Layer 4 of a small transformer language model trained on English Wikipedia (8 layers, counted from 0, width 128).
Take only the direct path to the model's output, skipping the later layers: a vector added to the residual stream pushes a token's score in proportion to its dot product with that token's output vector.

Output vectors of the tokens that the questions are about. A number n stands for (n - 500) times 0.0027.
" acqu": 363 430 597 689 586 709 467 416 651 496 476 511 458 533 564 452 625 569 555 603 597 467 463 409 605 525 512 656 470 404 493 415 590 500 759 418 425 497 512 352 652 614 725 519 381 450 533 236 276 311 458 500 383 381 500 591 596 521 505 506 535 431 366 470 441 488 603 760 519 460 526 698 737 378 610 435 607 564 518 587 473 478 534 228 478 649 517 385 675 523 436 615 584 620 500 607 417 705 509 631 412 479 514 449 561 379 367 481 536 617 542 655 343 418 674 552 415 485 472 520 535 439 520 377 389 408 524 521
" died": 431 385 603 771 394 626 774 370 267 595 492 439 662 714 619 503 721 678 576 619 611 698 629 645 370 455 500 685 346 539 596 573 543 416 805 486 561 547 547 511 535 461 766 466 479 420 745 173 546 210 508 619 278 219 500 508 488 351 649 454 760 561 343 598 314 648 643 662 550 429 665 651 687 409 600 415 590 547 497 484 585 582 477 403 585 488 533 523 635 374 427 762 572 504 397 608 313 686 609 658 504 321 464 600 520 415 300 367 401 567 419 594 619 446 525 568 350 650 615 710 504 441 434 388 431 526 570 404
".\n\n": 682 488 409 361 328 586 454 548 429 489 429 495 440 411 424 654 355 627 271 590 663 503 452 410 418 497 594 417 656 623 248 623 339 511 705 590 509 495 497 575 533 569 460 474 519 602 568 530 327 331 344 526 575 336 500 597 349 400 459 579 345 568 597 525 503 494 414 458 465 534 495 553 691 591 560 436 472 422 487 736 607 562 397 398 328 625 514 620 431 602 390 340 275 396 523 551 583 599 615 451 436 488 592 607 542 591 532 431 425 526 534 514 571 514 500 548 514 392 545 580 561 532 515 490 640 356 417 482
" interview": 409 317 650 839 448 742 668 381 765 468 468 425 417 573 504 364 731 704 678 576 616 561 635 422 640 568 419 760 533 474 555 478 545 462 615 587 548 564 488 432 672 446 669 663 414 508 645 85 350 398 334 295 529 458 500 653 604 372 583 589 566 705 253 412 433 540 583 571 353 472 382 641 575 363 615 527 520 564 536 727 596 415 693 212 361 947 558 431 751 612 384 716 760 756 550 412 414 515 520 597 718 542 668 519 396 393 277 537 469 701 395 512 368 541 449 803 528 552 675 656 613 308 531 565 307 408 346 532
" Died": 359 552 653 767 329 505 685 504 300 393 390 480 560 661 694 733 642 675 579 294 613 818 450 618 524 549 658 547 647 319 979 505 466 464 495 698 337 607 547 492 689 491 687 440 465 560 457 88 373 331 595 337 627 351 500 377 366 535 597 437 692 406 209 524 385 517 615 589 446 459 391 482 635 344 534 500 684 781 523 517 508 473 719 459 410 533 455 324 519 546 379 956 515 482 406 289 386 724 560 734 198 456 644 451 456 519 402 262 396 700 512 368 484 496 350 559 290 458 492 653 493 227 536 561 630 336 526 537
" Battle": 354 460 521 631 612 528 736 443 394 356 465 468 662 464 598 452 504 566 480 458 381 500 424 631 493 626 546 692 428 588 738 372 514 414 387 484 314 488 496 772 564 554 340 656 484 404 470 230 430 350 295 485 413 365 500 437 681 459 526 381 452 370 419 437 294 683 650 431 747 517 317 627 598 412 494 697 582 500 531 693 411 355 688 493 560 627 359 458 657 365 362 770 409 399 481 386 441 492 549 601 514 605 484 719 579 464 318 487 483 665 658 643 395 607 506 631 375 577 557 532 545 337 669 595 530 354 415 364
" =\n\n": 707 491 480 369 307 387 757 486 551 292 399 162 728 496 455 661 684 558 714 373 538 532 591 460 276 510 560 700 360 449 748 525 514 370 742 615 401 320 542 509 417 472 472 356 571 552 340 148 331 647 589 208 706 642 500 578 473 607 470 386 600 418 580 328 536 455 527 495 578 660 662 500 373 480 452 430 559 445 693 519 412 534 703 342 698 435 355 640 759 545 85 458 643 799 358 272 459 802 426 561 169 420 264 834 500 554 566 508 630 585 474 691 235 754 865 607 493 541 513 759 533 746 504 605 352 500 491 411
";\n\n": 665 100 648 349 394 735 651 387 384 437 282 359 430 448 680 667 318 596 265 564 362 872 738 660 402 695 575 500 694 440 594 613 453 438 488 425 500 557 377 605 467 358 529 445 594 513 318 96 579 243 694 373 697 399 500 486 780 104 530 338 365 294 818 422 561 600 690 393 624 477 451 571 610 623 624 663 701 410 458 571 508 568 597 473 530 683 656 732 546 619 294 505 310 684 681 500 662 539 579 667 227 424 462 629 548 589 577 588 583 333 922 806 327 457 580 766 399 643 500 951 557 363 594 496 373 408 533 246
" was": 572 594 450 470 221 620 606 481 402 610 369 326 543 516 467 565 688 462 591 430 528 631 456 658 427 458 549 411 497 610 273 550 617 462 846 467 560 567 370 434 361 550 519 341 483 566 570 422 515 331 584 477 212 314 500 640 437 447 493 536 580 452 485 640 492 548 648 584 767 453 535 628 572 329 587 393 502 500 440 441 392 550 576 494 560 543 518 446 560 440 272 413 590 608 333 536 411 588 580 467 330 437 419 585 638 554 369 547 497 610 378 485 557 472 552 379 441 461 599 521 495 492 340 448 552 641 472 505
" his": 478 402 544 605 343 529 545 634 548 597 599 595 503 715 424 582 778 391 486 776 549 423 428 669 370 515 504 534 500 585 409 480 422 358 448 602 633 564 627 557 589 601 590 667 413 469 444 266 409 440 234 504 568 428 500 518 417 449 365 635 460 546 192 380 670 608 511 629 531 223 607 602 575 284 337 430 562 593 441 478 360 379 610 507 467 857 528 503 657 771 522 530 683 304 623 354 286 548 566 562 545 380 385 560 477 366 347 593 452 636 465 372 551 476 586 479 358 722 805 533 617 516 605 488 581 486 394 665

Output weights of attention head 0. The head adds the sum of these rows, row i times number i of z. A number n stands for (n - 500) times 0.00096.
o0: 360 539 467 469 558 518 478 529 462 337 538 504 569 603 549 468 525 508 718 410 569 533 475 397 421 523 522 481 443 545 504 419 572 635 546 611 453 526 401 560 444 564 477 505 527 556 427 495 525 442 516 495 451 584 461 646 479 513 584 461 653 437 547 616 352 536 518 484 344 445 566 482 406 460 429 477 516 519 583 473 553 422 547 605 435 583 545 577 497 488 484 438 578 544 514 478 471 543 467 536 480 522 439 512 587 413 481 425 547 474 427 539 591 514 455 503 536 461 709 445 604 554 425 503 407 624 626 394
o1: 542 520 551 618 475 502 541 498 590 517 472 552 424 340 603 348 418 541 495 459 399 449 550 408 527 460 583 516 539 575 611 462 590 645 415 475 538 413 414 552 395 469 552 439 545 588 422 452 543 492 496 497 433 534 364 494 682 526 521 497 549 622 588 507 517 390 464 368 500 515 523 494 382 453 589 520 499 374 464 418 504 563 482 563 493 449 515 626 388 464 479 341 522 510 529 508 516 602 375 527 505 457 503 542 485 568 616 623 545 378 478 523 497 461 517 491 530 575 313 542 518 403 486 496 389 476 659 421
o2: 695 523 498 580 350 527 581 387 550 483 463 506 461 342 564 410 437 500 499 508 447 484 565 521 604 575 618 495 665 571 392 500 443 568 470 351 484 403 463 451 536 476 474 509 437 522 541 432 530 411 464 518 331 410 624 550 689 537 477 428 483 559 520 604 539 456 592 436 632 392 562 492 494 444 693 366 551 417 513 531 518 513 385 492 491 660 502 441 517 512 467 413 373 460 490 498 470 507 483 491 352 476 623 532 482 513 488 575 513 459 461 465 612 456 611 517 495 555 380 561 605 542 505 515 524 327 493 496
o3: 473 472 542 481 424 449 519 389 429 583 437 519 554 459 562 507 582 516 440 537 559 490 516 479 505 443 496 454 477 469 450 579 431 519 653 552 473 535 495 480 538 579 493 620 552 434 508 480 656 479 489 453 610 480 307 480 400 328 374 633 423 524 412 508 499 472 494 512 457 512 697 468 452 460 451 263 640 575 543 462 453 627 598 326 418 554 480 551 463 501 534 491 455 419 442 599 487 544 526 414 431 507 688 422 472 556 562 482 432 432 484 475 413 547 573 347 530 529 347 547 460 630 567 438 587 456 503 502
o4: 429 599 563 392 518 488 526 565 470 512 481 528 501 686 561 450 541 416 612 378 458 573 434 384 406 460 487 520 460 462 660 419 623 614 543 576 363 433 507 582 505 540 510 412 637 597 404 513 512 590 528 458 468 581 304 594 576 453 544 428 411 506 524 553 388 449 538 496 448 442 446 460 422 431 449 521 524 422 547 365 467 613 538 453 464 468 493 627 469 558 452 467 658 648 399 498 538 538 432 484 527 558 479 479 477 405 516 572 488 451 510 481 480 426 473 484 631 443 502 455 460 427 412 466 406 588 554 482
o5: 378 466 408 430 466 582 494 472 457 506 526 397 440 503 427 515 432 518 616 434 514 549 459 461 534 389 587 416 546 519 560 545 444 533 631 557 469 541 489 563 428 485 493 389 535 593 514 402 491 390 590 580 373 593 324 553 416 512 339 432 431 399 677 531 415 461 417 543 481 506 485 564 536 378 458 465 460 429 506 361 544 506 500 439 528 463 495 487 451 483 474 556 510 421 483 482 519 522 471 561 504 492 546 485 562 424 482 506 474 543 361 431 456 463 497 585 457 390 317 561 476 589 602 491 656 508 593 494
o6: 555 554 423 329 521 523 451 473 413 315 426 534 477 425 629 506 507 462 585 457 533 540 479 331 444 510 420 422 571 403 432 468 545 650 449 557 554 489 374 521 525 585 467 489 555 448 420 536 563 491 504 403 446 623 215 559 454 477 476 477 372 426 645 631 398 483 601 472 374 407 536 426 486 469 459 486 533 548 637 417 558 447 445 493 390 619 420 531 425 382 572 413 510 468 535 542 518 485 571 522 340 473 449 475 561 393 505 317 450 385 453 429 511 594 421 498 594 593 450 571 648 614 516 451 481 604 526 454
o7: 462 494 473 545 444 419 585 535 501 607 491 636 513 485 548 463 597 493 558 406 451 503 516 464 539 499 547 527 431 576 526 509 605 462 585 534 346 438 549 498 519 490 550 452 488 646 426 546 530 579 498 473 436 342 230 487 528 507 541 522 545 478 470 672 526 454 464 421 523 526 637 454 348 419 598 506 575 530 554 402 518 630 516 400 482 502 477 517 519 490 455 403 547 551 459 422 458 512 515 516 493 412 556 491 397 552 556 646 475 496 459 533 537 464 320 450 539 531 451 537 472 447 431 541 474 512 482 463
o8: 360 424 746 590 584 472 438 461 477 542 533 586 514 487 312 439 512 487 505 425 395 526 473 550 485 480 463 474 490 479 804 500 582 502 479 570 448 560 539 609 293 504 537 484 530 502 409 462 611 571 515 543 519 568 146 473 532 469 536 486 509 431 539 444 489 404 421 471 457 523 452 457 362 422 354 576 428 534 526 497 431 483 598 488 502 270 486 485 435 508 491 506 623 537 470 472 488 538 401 660 605 564 363 487 459 535 551 667 550 510 511 552 497 478 461 520 397 418 497 526 476 461 555 441 479 519 591 537
o9: 589 482 402 510 400 481 591 422 454 470 496 437 526 496 430 584 475 501 438 576 672 384 484 664 485 560 575 531 485 544 410 658 450 611 562 432 502 496 559 462 520 474 529 632 457 540 686 413 534 468 418 593 563 481 236 587 355 544 477 660 563 529 450 514 490 513 563 651 492 453 580 515 523 545 406 350 365 570 556 549 534 476 585 564 519 553 489 433 619 490 625 522 475 452 494 432 472 464 613 473 564 514 464 480 613 514 418 471 453 582 407 407 542 520 509 336 389 549 574 590 596 666 500 518 693 530 414 635
o10: 436 497 536 418 542 584 419 488 426 498 460 526 421 569 538 415 443 490 600 468 512 530 619 646 440 543 341 415 575 580 583 432 430 397 534 454 375 490 468 535 530 553 301 572 603 309 461 437 575 533 686 454 495 477 537 525 595 491 512 558 351 431 522 393 528 554 415 528 397 460 381 469 406 469 512 483 631 574 484 577 396 507 512 523 436 320 518 475 506 543 383 575 538 531 550 584 514 340 574 684 419 635 516 495 519 477 461 469 588 466 689 433 577 467 575 674 464 382 435 393 368 484 524 428 565 480 442 552
o11: 498 600 409 347 436 490 479 547 514 409 536 263 540 476 333 477 562 399 639 296 348 405 404 437 512 487 522 518 451 421 504 423 470 390 633 533 635 504 467 463 485 659 380 420 580 526 438 580 436 658 528 387 424 515 461 345 481 541 492 488 475 378 517 585 498 442 467 632 483 474 618 499 388 509 533 516 546 517 524 480 517 451 553 551 588 527 509 639 542 455 405 448 497 489 532 498 547 537 416 569 357 423 518 522 550 454 501 433 519 530 408 568 354 658 591 652 582 539 548 401 504 557 562 503 470 553 692 383
o12: 357 464 733 599 563 539 529 556 490 502 591 458 511 515 269 468 541 446 597 454 450 455 425 540 503 441 514 492 523 454 672 571 559 463 584 623 415 596 472 597 406 547 515 551 544 505 530 474 517 522 528 501 452 553 485 465 368 503 421 505 542 481 489 471 392 463 505 609 450 448 454 491 467 390 359 479 355 550 511 467 412 412 631 519 522 421 464 460 524 583 449 575 593 515 393 456 486 549 433 506 540 573 433 556 602 505 419 573 508 609 421 629 485 514 506 510 394 419 565 406 440 506 561 502 558 551 600 507
o13: 378 342 560 493 570 684 398 550 509 381 445 538 512 617 577 555 409 472 441 488 561 618 469 465 410 581 411 439 615 482 562 479 591 559 434 558 468 657 439 663 519 475 538 418 447 467 332 473 552 246 590 521 574 571 519 621 515 501 543 428 514 520 589 461 377 616 512 388 409 455 467 465 578 553 418 564 512 561 400 479 452 516 528 572 402 441 470 524 354 547 612 585 536 451 454 474 391 439 462 457 613 607 506 520 503 496 422 412 474 507 554 476 504 458 453 472 435 405 563 492 413 487 493 562 437 541 359 408
o14: 511 543 488 393 506 443 407 413 532 601 503 458 451 396 575 478 511 434 562 573 558 406 500 474 537 482 342 317 482 608 468 534 432 522 308 428 561 361 490 533 564 535 456 675 569 320 606 570 510 577 490 347 565 471 338 536 442 444 356 496 391 695 510 419 517 563 597 572 453 481 438 584 618 428 374 378 561 604 545 420 573 470 326 311 412 570 489 398 577 604 536 452 604 450 530 556 501 355 597 543 425 542 547 526 555 417 460 428 558 559 579 486 509 527 521 514 566 455 551 594 597 564 563 451 587 548 530 604
o15: 626 516 471 487 360 492 528 362 454 574 421 293 431 582 313 397 490 412 422 491 489 403 547 690 470 527 455 524 538 496 472 484 446 409 619 328 510 423 531 362 458 512 371 532 546 455 593 412 566 575 495 593 457 434 292 480 431 536 538 593 287 370 427 490 575 319 607 671 600 459 462 497 409 493 559 417 545 434 556 477 405 554 514 456 443 394 463 414 628 480 357 574 479 603 513 569 564 457 524 568 521 598 567 518 426 514 466 565 498 457 541 357 557 571 650 505 518 417 384 427 398 523 550 415 690 465 413 644
o16: 518 502 304 419 551 566 452 489 558 468 556 486 506 412 604 592 500 559 476 506 611 537 493 326 548 525 386 520 488 448 399 512 553 430 460 525 682 592 501 442 481 460 403 519 501 377 485 517 446 480 465 436 468 562 561 361 428 586 562 446 443 497 509 592 415 512 513 532 406 661 466 599 457 480 640 498 402 538 480 579 530 482 500 465 444 599 518 477 504 367 552 436 453 545 593 490 536 556 490 477 498 542 459 506 612 554 501 337 564 488 425 495 474 563 469 538 515 541 515 423 591 591 627 566 384 554 495 390
o17: 513 678 479 413 487 601 424 478 573 651 573 487 406 461 704 491 496 464 657 461 496 462 476 481 541 443 496 421 557 596 443 535 441 620 477 435 537 501 561 519 536 481 307 616 614 311 542 572 462 512 425 446 329 411 686 424 480 538 473 524 266 603 549 545 396 359 575 574 481 513 367 449 457 432 541 416 522 512 520 445 483 555 459 510 359 521 460 630 503 510 531 460 456 488 535 531 532 475 516 354 438 490 590 468 507 528 549 474 549 534 601 517 536 541 574 429 483 539 380 394 629 503 528 614 483 530 513 615
o18: 419 419 487 552 588 361 494 456 512 466 557 618 535 519 517 508 434 427 341 485 551 515 526 518 487 556 578 529 454 496 609 613 546 698 374 454 464 501 532 499 434 400 503 536 485 544 409 437 695 515 368 544 706 511 124 556 578 494 624 525 641 507 451 523 552 497 437 379 440 463 623 426 381 639 444 511 481 571 492 527 562 541 618 572 582 400 503 563 521 529 596 351 509 459 431 379 472 585 570 475 706 531 477 497 443 603 542 596 460 568 411 568 463 468 412 413 482 524 644 542 478 541 517 411 392 531 448 513
o19: 498 477 659 578 650 601 552 494 476 575 476 714 462 667 603 513 643 524 373 590 477 591 497 474 567 456 354 509 477 493 418 452 572 408 624 537 308 530 460 399 526 498 486 516 445 510 497 532 594 471 476 628 519 441 977 526 505 475 596 494 489 451 469 470 360 328 537 452 484 495 323 320 418 424 436 517 537 512 494 607 472 476 602 476 529 418 372 432 502 502 521 525 483 515 466 536 523 547 509 515 538 537 446 326 386 611 508 487 500 510 455 480 638 533 491 296 479 421 489 349 501 392 415 467 476 464 383 608
o20: 392 486 562 536 543 556 449 471 441 643 447 533 372 489 585 392 411 534 563 539 517 575 654 550 549 522 540 485 560 618 537 441 425 535 407 470 487 507 499 566 529 411 470 525 572 426 555 554 470 514 528 540 445 503 810 494 539 426 541 401 432 594 592 468 402 427 512 440 524 463 462 545 522 444 490 500 553 339 402 487 486 582 436 428 401 507 525 546 470 573 498 473 566 507 497 571 520 460 487 458 552 522 450 521 444 590 559 657 431 520 558 536 519 301 390 434 557 393 423 488 423 372 448 581 441 441 439 522
o21: 588 439 489 505 523 451 671 475 511 515 541 575 446 458 600 534 612 548 546 590 493 619 582 397 605 510 472 479 565 507 506 567 588 661 479 492 559 440 542 465 500 394 684 485 516 598 530 330 623 628 469 607 494 611 326 499 609 434 544 451 462 507 534 573 377 443 531 469 490 519 407 485 455 390 416 496 470 343 574 468 561 573 476 442 456 591 438 440 507 516 476 496 440 551 597 531 490 567 452 507 462 511 398 493 425 570 553 490 480 415 447 507 519 360 486 367 604 580 474 573 612 476 509 566 462 585 426 522
o22: 470 458 720 676 433 454 547 454 505 555 528 574 479 412 248 427 483 532 568 517 444 463 510 580 559 517 585 485 575 581 602 568 481 437 560 517 412 530 544 533 413 518 556 581 397 525 576 439 513 520 436 500 333 412 439 541 484 450 366 523 492 595 501 485 558 392 485 538 619 485 475 517 413 369 485 467 434 560 515 532 482 453 542 445 545 384 442 382 544 560 485 554 519 436 459 428 457 526 495 568 489 541 546 543 534 487 410 720 516 576 401 590 572 510 429 558 435 493 471 505 478 517 541 513 623 414 638 627
o23: 544 461 495 527 495 571 524 549 464 563 430 616 465 510 634 573 482 633 463 564 554 492 496 470 527 511 434 455 413 567 478 453 599 537 489 505 494 536 496 484 510 595 551 462 425 543 448 449 556 483 591 589 451 505 592 499 604 376 481 585 595 562 579 459 521 637 564 401 429 593 422 562 526 427 578 612 492 402 508 549 521 585 455 552 427 466 536 519 385 512 472 517 496 460 534 624 468 480 445 561 493 534 550 455 473 483 564 435 448 361 580 398 503 415 423 531 516 609 555 540 568 450 493 632 443 541 464 465
o24: 406 545 446 478 516 463 459 587 656 443 521 542 561 454 459 504 620 444 542 501 508 468 421 376 461 540 527 484 321 550 486 486 620 497 420 609 577 344 443 560 486 587 580 498 445 561 511 636 369 522 364 376 501 498 394 535 480 555 538 501 625 589 441 525 496 566 570 470 544 558 576 544 505 506 480 515 450 579 451 332 625 544 481 377 514 570 496 536 584 559 622 397 605 481 439 438 472 467 466 478 606 455 494 551 567 514 406 571 488 602 260 524 488 549 402 451 547 492 789 509 626 516 434 549 394 572 635 556
o25: 428 501 669 533 545 504 401 488 427 571 512 527 446 504 303 427 513 490 521 386 379 481 525 549 502 459 404 463 553 454 751 506 552 444 479 585 416 596 442 570 414 561 515 508 558 521 374 483 595 595 638 452 487 546 410 469 568 488 456 500 475 497 555 480 513 498 479 481 491 469 487 458 462 444 433 539 536 501 533 441 448 525 569 518 451 340 512 441 390 563 440 530 621 554 468 548 475 458 437 590 486 580 468 524 467 464 541 548 539 452 524 572 499 552 521 547 503 410 424 435 324 425 549 420 544 471 535 436
o26: 496 503 657 644 501 358 455 415 462 580 484 621 424 470 533 380 408 592 405 518 531 436 597 698 486 472 464 496 482 577 620 654 447 535 367 469 482 513 461 511 452 436 444 594 418 460 447 546 572 612 542 525 649 465 344 488 574 481 590 689 536 535 452 346 568 485 428 430 472 556 596 445 362 574 399 584 555 552 428 603 417 575 575 607 471 343 544 461 441 519 579 504 502 430 598 503 547 424 547 570 560 512 478 461 483 618 641 588 483 427 608 496 577 450 349 496 426 543 432 508 283 420 505 514 446 476 470 590
o27: 444 610 571 537 492 521 621 532 511 465 457 522 553 638 454 400 514 457 490 514 563 426 428 452 444 475 530 572 390 450 404 496 468 465 628 613 395 457 431 445 526 542 562 589 479 485 501 597 415 496 422 531 591 531 663 539 356 512 624 523 507 545 315 500 419 537 563 625 428 517 596 445 495 509 439 453 535 549 464 447 416 570 594 316 446 570 523 448 654 562 554 559 574 578 406 528 595 573 513 396 574 566 574 460 561 475 487 492 503 565 441 482 503 581 469 347 514 471 645 370 535 489 359 501 465 488 478 517
o28: 588 371 399 544 466 532 514 491 429 439 450 629 413 511 466 518 401 535 501 505 469 514 657 542 566 675 510 518 562 473 492 431 465 440 564 500 416 614 490 504 489 534 476 362 471 586 470 444 541 448 590 412 598 551 317 461 555 625 496 568 541 472 535 625 514 506 429 445 576 556 559 493 462 460 536 415 507 625 517 567 437 426 530 509 524 518 474 635 487 463 539 612 484 450 552 408 406 473 545 516 407 516 433 592 503 557 486 420 594 462 513 499 520 424 513 622 530 523 518 556 408 611 512 453 554 475 472 251
o29: 485 425 422 321 411 557 558 430 526 455 492 375 464 443 493 509 501 508 537 444 490 409 499 425 653 526 480 426 439 542 338 454 469 499 485 533 582 456 463 449 562 440 450 480 560 528 581 616 458 584 530 328 517 466 301 462 448 556 529 334 340 511 576 638 467 572 442 494 471 523 633 616 485 494 502 496 536 570 430 426 622 617 394 464 482 614 378 591 548 424 417 414 541 452 475 415 556 416 541 538 394 374 606 598 498 453 455 444 485 505 452 534 351 537 359 525 652 535 361 562 519 618 554 437 484 534 553 362
o30: 427 431 514 564 430 438 560 473 620 461 532 444 544 310 380 436 574 498 520 403 403 602 560 383 508 488 466 537 442 545 544 468 541 554 440 531 575 453 508 614 482 471 600 549 597 575 534 492 489 568 551 442 470 519 360 479 583 483 531 413 474 510 461 572 538 568 474 384 578 525 579 583 424 574 585 536 548 460 486 369 534 573 376 385 573 505 511 498 503 543 384 482 528 551 533 547 361 530 463 476 456 537 655 620 504 468 508 669 516 532 451 580 472 423 367 635 639 500 482 564 454 522 628 550 497 535 520 581
o31: 381 376 597 541 594 569 529 484 483 490 587 497 553 447 572 544 458 642 507 465 484 583 447 493 629 420 539 505 536 560 522 558 441 561 436 523 451 650 463 534 497 365 564 458 352 581 446 537 535 411 650 553 506 471 795 463 550 504 542 328 620 540 629 493 431 652 309 335 478 569 550 511 569 536 408 620 455 518 397 561 566 474 480 640 556 486 512 383 388 500 513 447 412 383 504 462 496 497 429 582 426 367 523 486 499 548 489 495 416 542 503 644 470 484 365 461 421 472 445 545 468 446 517 547 437 418 467 421

Each question shows a token from some text and the vector z that the head gathered there. A number n stands for (n - 500) times 0.0072.

"10": 526 426 432 358 494 462 444 525 401 488 336 489 552 609 394 354 574 497 494 571 536 466 485 460 600 495 409 556 537 481 476 530
Pushed up most: " interview"

" ": 527 466 426 438 497 533 541 467 537 483 476 588 612 560 466 450 566 557 424 501 502 475 494 451 486 554 458 470 535 565 477 556
Pushed up most: " =\n\n"

"its": 543 796 599 221 537 404 630 411 456 346 584 649 242 545 566 293 542 480 558 82 543 549 252 586 471 559 493 72 693 694 550 482
Which two tokens does it push up most, strongest first? ";\n\n", " =\n\n"

"it": 512 457 501 452 492 502 457 531 313 518 319 562 533 516 358 427 502 538 430 557 534 467 475 480 530 467 408 550 480 504 392 565
Pushed up most: " was"

" |": 554 472 398 421 523 518 504 493 535 453 457 597 611 565 426 429 565 531 458 547 518 461 483 447 531 550 448 508 533 557 491 556
Pushed up most: " =\n\n"

" G": 610 503 392 536 630 518 525 453 342 403 509 639 500 664 494 452 496 544 527 415 483 467 354 615 512 555 394 518 478 578 563 452
Pushed up most: " =\n\n"

"–": 525 475 387 408 521 478 446 525 486 424 413 577 563 591 347 417 558 539 470 627 529 444 467 477 586 505 449 553 511 526 468 549
Pushed up most: " Died"

" H": 563 762 584 278 526 380 623 422 399 377 544 667 284 542 486 271 568 505 540 121 531 525 266 603 492 525 493 167 669 653 537 474
Pushed up most: ";\n\n"

" a": 506 389 442 431 530 518 480 533 318 449 393 549 519 588 365 420 571 511 370 616 562 489 456 519 560 455 318 539 565 543 476 478
Which two tokens does it push up most, strongest first? " was", " acqu"

" started": 490 298 432 198 504 435 341 532 249 973 470 185 490 494 624 702 464 447 625 346 492 569 560 608 693 379 585 537 486 299 546 334
Which three tokens does it push up most, strongest first? " his", " interview", " died"

" =": 549 782 586 239 556 411 625 409 449 342 597 648 251 558 598 302 529 486 550 91 537 545 252 597 474 569 477 88 679 700 553 479
Which two tokens does it push up most, strongest first? ";\n\n", " =\n\n"

" b": 578 710 546 342 568 427 612 425 375 384 540 653 333 589 520 309 538 527 522 181 508 513 297 634 502 540 442 248 611 651 549 467
Which three tokens does it push up most, strongest first? ";\n\n", " =\n\n", ".\n\n"

" reb": 521 516 537 457 534 464 436 559 400 501 437 487 559 561 443 419 519 581 488 594 540 502 501 454 572 497 406 526 484 453 479 496
Pushed up most: " interview"

" |\n": 582 398 435 441 468 583 518 465 442 511 364 507 608 683 406 355 583 499 433 630 506 513 475 458 569 510 344 526 565 536 448 627
Which two tokens does it push up most, strongest first? " Died", " died"

" At": 563 675 546 356 553 445 581 442 376 396 515 629 361 582 482 327 542 518 511 243 515 512 323 613 501 532 435 282 600 627 533 478
Pushed up most: ";\n\n"

" spec": 590 509 540 424 532 456 511 579 384 510 457 502 474 595 425 429 502 531 549 573 550 492 479 503 624 479 446 503 588 490 474 489
Which three tokens does it push up most, strongest first? " interview", " died", " was"

" treat": 516 421 500 414 494 522 492 529 294 462 392 575 498 586 353 454 481 514 413 547 523 386 478 474 566 464 367 502 540 560 505 523
Which two tokens does it push up most, strongest first? " was", ".\n\n"

" start": 474 394 500 399 470 385 489 460 380 731 383 314 520 499 599 469 424 508 556 485 580 524 532 477 584 429 542 555 502 419 422 412
Pushed up most: " his"

" D": 506 432 497 508 492 494 509 499 360 505 499 521 496 575 504 512 441 486 499 527 519 384 480 467 529 530 481 533 591 536 441 482
Which two tokens does it push up most, strongest first? ".\n\n", " his"

"|": 481 443 426 444 452 541 489 477 491 493 450 518 578 608 401 440 561 513 431 543 488 421 504 458 470 569 468 476 559 518 462 575
Which two tokens does it push up most, strongest first? " Died", " Battle"

" M": 475 480 476 416 485 493 473 516 513 477 484 527 574 526 454 466 550 568 459 570 505 467 541 452 506 553 483 459 534 520 489 512
Which two tokens does it push up most, strongest first? " Battle", " Died"

" ==\n\n": 471 486 565 405 470 559 493 514 295 473 450 542 432 649 384 557 510 567 346 456 513 372 498 535 541 412 377 415 502 611 468 495
Which two tokens does it push up most, strongest first? ".\n\n", " was"

"y": 511 454 522 432 505 489 514 515 308 523 473 541 451 567 480 510 455 509 477 485 518 424 447 496 550 475 443 487 548 583 434 508
Pushed up most: ".\n\n"

" first": 466 373 467 428 516 430 475 467 426 682 416 309 560 488 609 524 447 465 479 442 554 487 596 480 521 513 504 579 556 442 425 346
Pushed up most: " his"

"ing": 559 791 592 233 516 389 621 415 459 363 553 623 290 574 493 280 565 491 581 181 539 543 291 556 504 522 530 133 698 644 534 479
Pushed down most: " his"

" O": 466 459 480 425 473 497 433 524 508 482 501 522 586 515 446 478 547 564 468 545 501 434 548 423 484 557 486 459 539 502 499 508
Pushed up most: " Battle"

"G": 630 479 387 313 529 526 478 553 502 575 219 511 616 554 406 265 497 445 513 498 516 616 542 523 649 458 321 451 585 569 403 562
Pushed up most: " died"

"en": 431 502 483 467 562 537 474 559 493 532 467 446 507 486 472 522 490 497 499 492 539 562 550 535 500 539 565 468 546 553 493 469
Pushed down most: " acqu"

"ated": 491 467 549 401 505 498 521 515 276 535 460 552 423 552 490 532 459 532 452 454 516 455 445 509 553 440 416 458 509 625 424 521
Pushed up most: ".\n\n"

" club": 528 412 434 420 532 529 513 520 341 470 400 528 514 598 386 419 557 540 401 583 582 479 436 503 553 466 345 514 521 525 473 491
Pushed up most: " was"

" the": 490 438 444 458 528 549 517 518 367 457 424 531 534 575 431 472 548 562 384 530 602 466 454 486 524 501 366 486 507 550 497 474
Which three tokens does it push up most, strongest first? " was", ".\n\n", " acqu"

" Joe": 575 437 394 371 518 513 489 501 470 491 411 552 595 639 344 405 549 527 465 596 500 442 471 484 556 520 415 521 539 520 418 562
Which two tokens does it push up most, strongest first? " Died", " Battle"

"ult": 486 459 429 394 498 488 475 495 540 491 522 512 545 563 408 528 571 542 497 483 475 458 523 492 469 560 506 441 532 510 501 489
Pushed up most: " Battle"

"t": 478 472 400 448 496 543 444 514 444 457 410 506 537 553 374 462 502 559 464 545 580 460 470 540 541 585 498 472 453 461 467 505
Which three tokens does it push up most, strongest first? " Died", " Battle", " died"

"|---|---|---|\n": 293 490 457 792 509 785 426 624 457 762 343 412 463 583 360 583 368 488 626 398 472 620 550 582 225 565 699 392 694 738 318 694
Pushed up most: ";\n\n"

" The": 509 445 507 430 495 534 503 535 308 452 415 569 497 594 379 478 488 536 391 552 536 386 488 493 560 485 378 480 540 562 490 511
Which three tokens does it push up most, strongest first? " was", ".\n\n", " acqu"

"ers": 503 464 518 449 489 508 455 533 308 525 315 581 530 500 334 435 497 538 434 552 516 467 477 475 512 469 420 536 479 499 378 579
Pushed up most: " was"

" with": 482 444 488 493 489 550 456 539 383 499 411 518 548 534 418 471 501 540 434 614 553 459 525 472 533 519 438 505 497 550 452 546
Pushed up most: " was"

"24": 470 413 448 355 452 449 426 505 425 491 420 488 559 610 417 399 568 508 494 534 500 414 498 426 562 519 444 485 575 494 489 521
Pushed up most: " Battle"

"A": 532 435 470 433 513 503 410 524 346 509 378 500 532 571 376 409 427 438 457 589 544 447 496 500 617 492 383 561 570 472 461 509
Pushed up most: " died"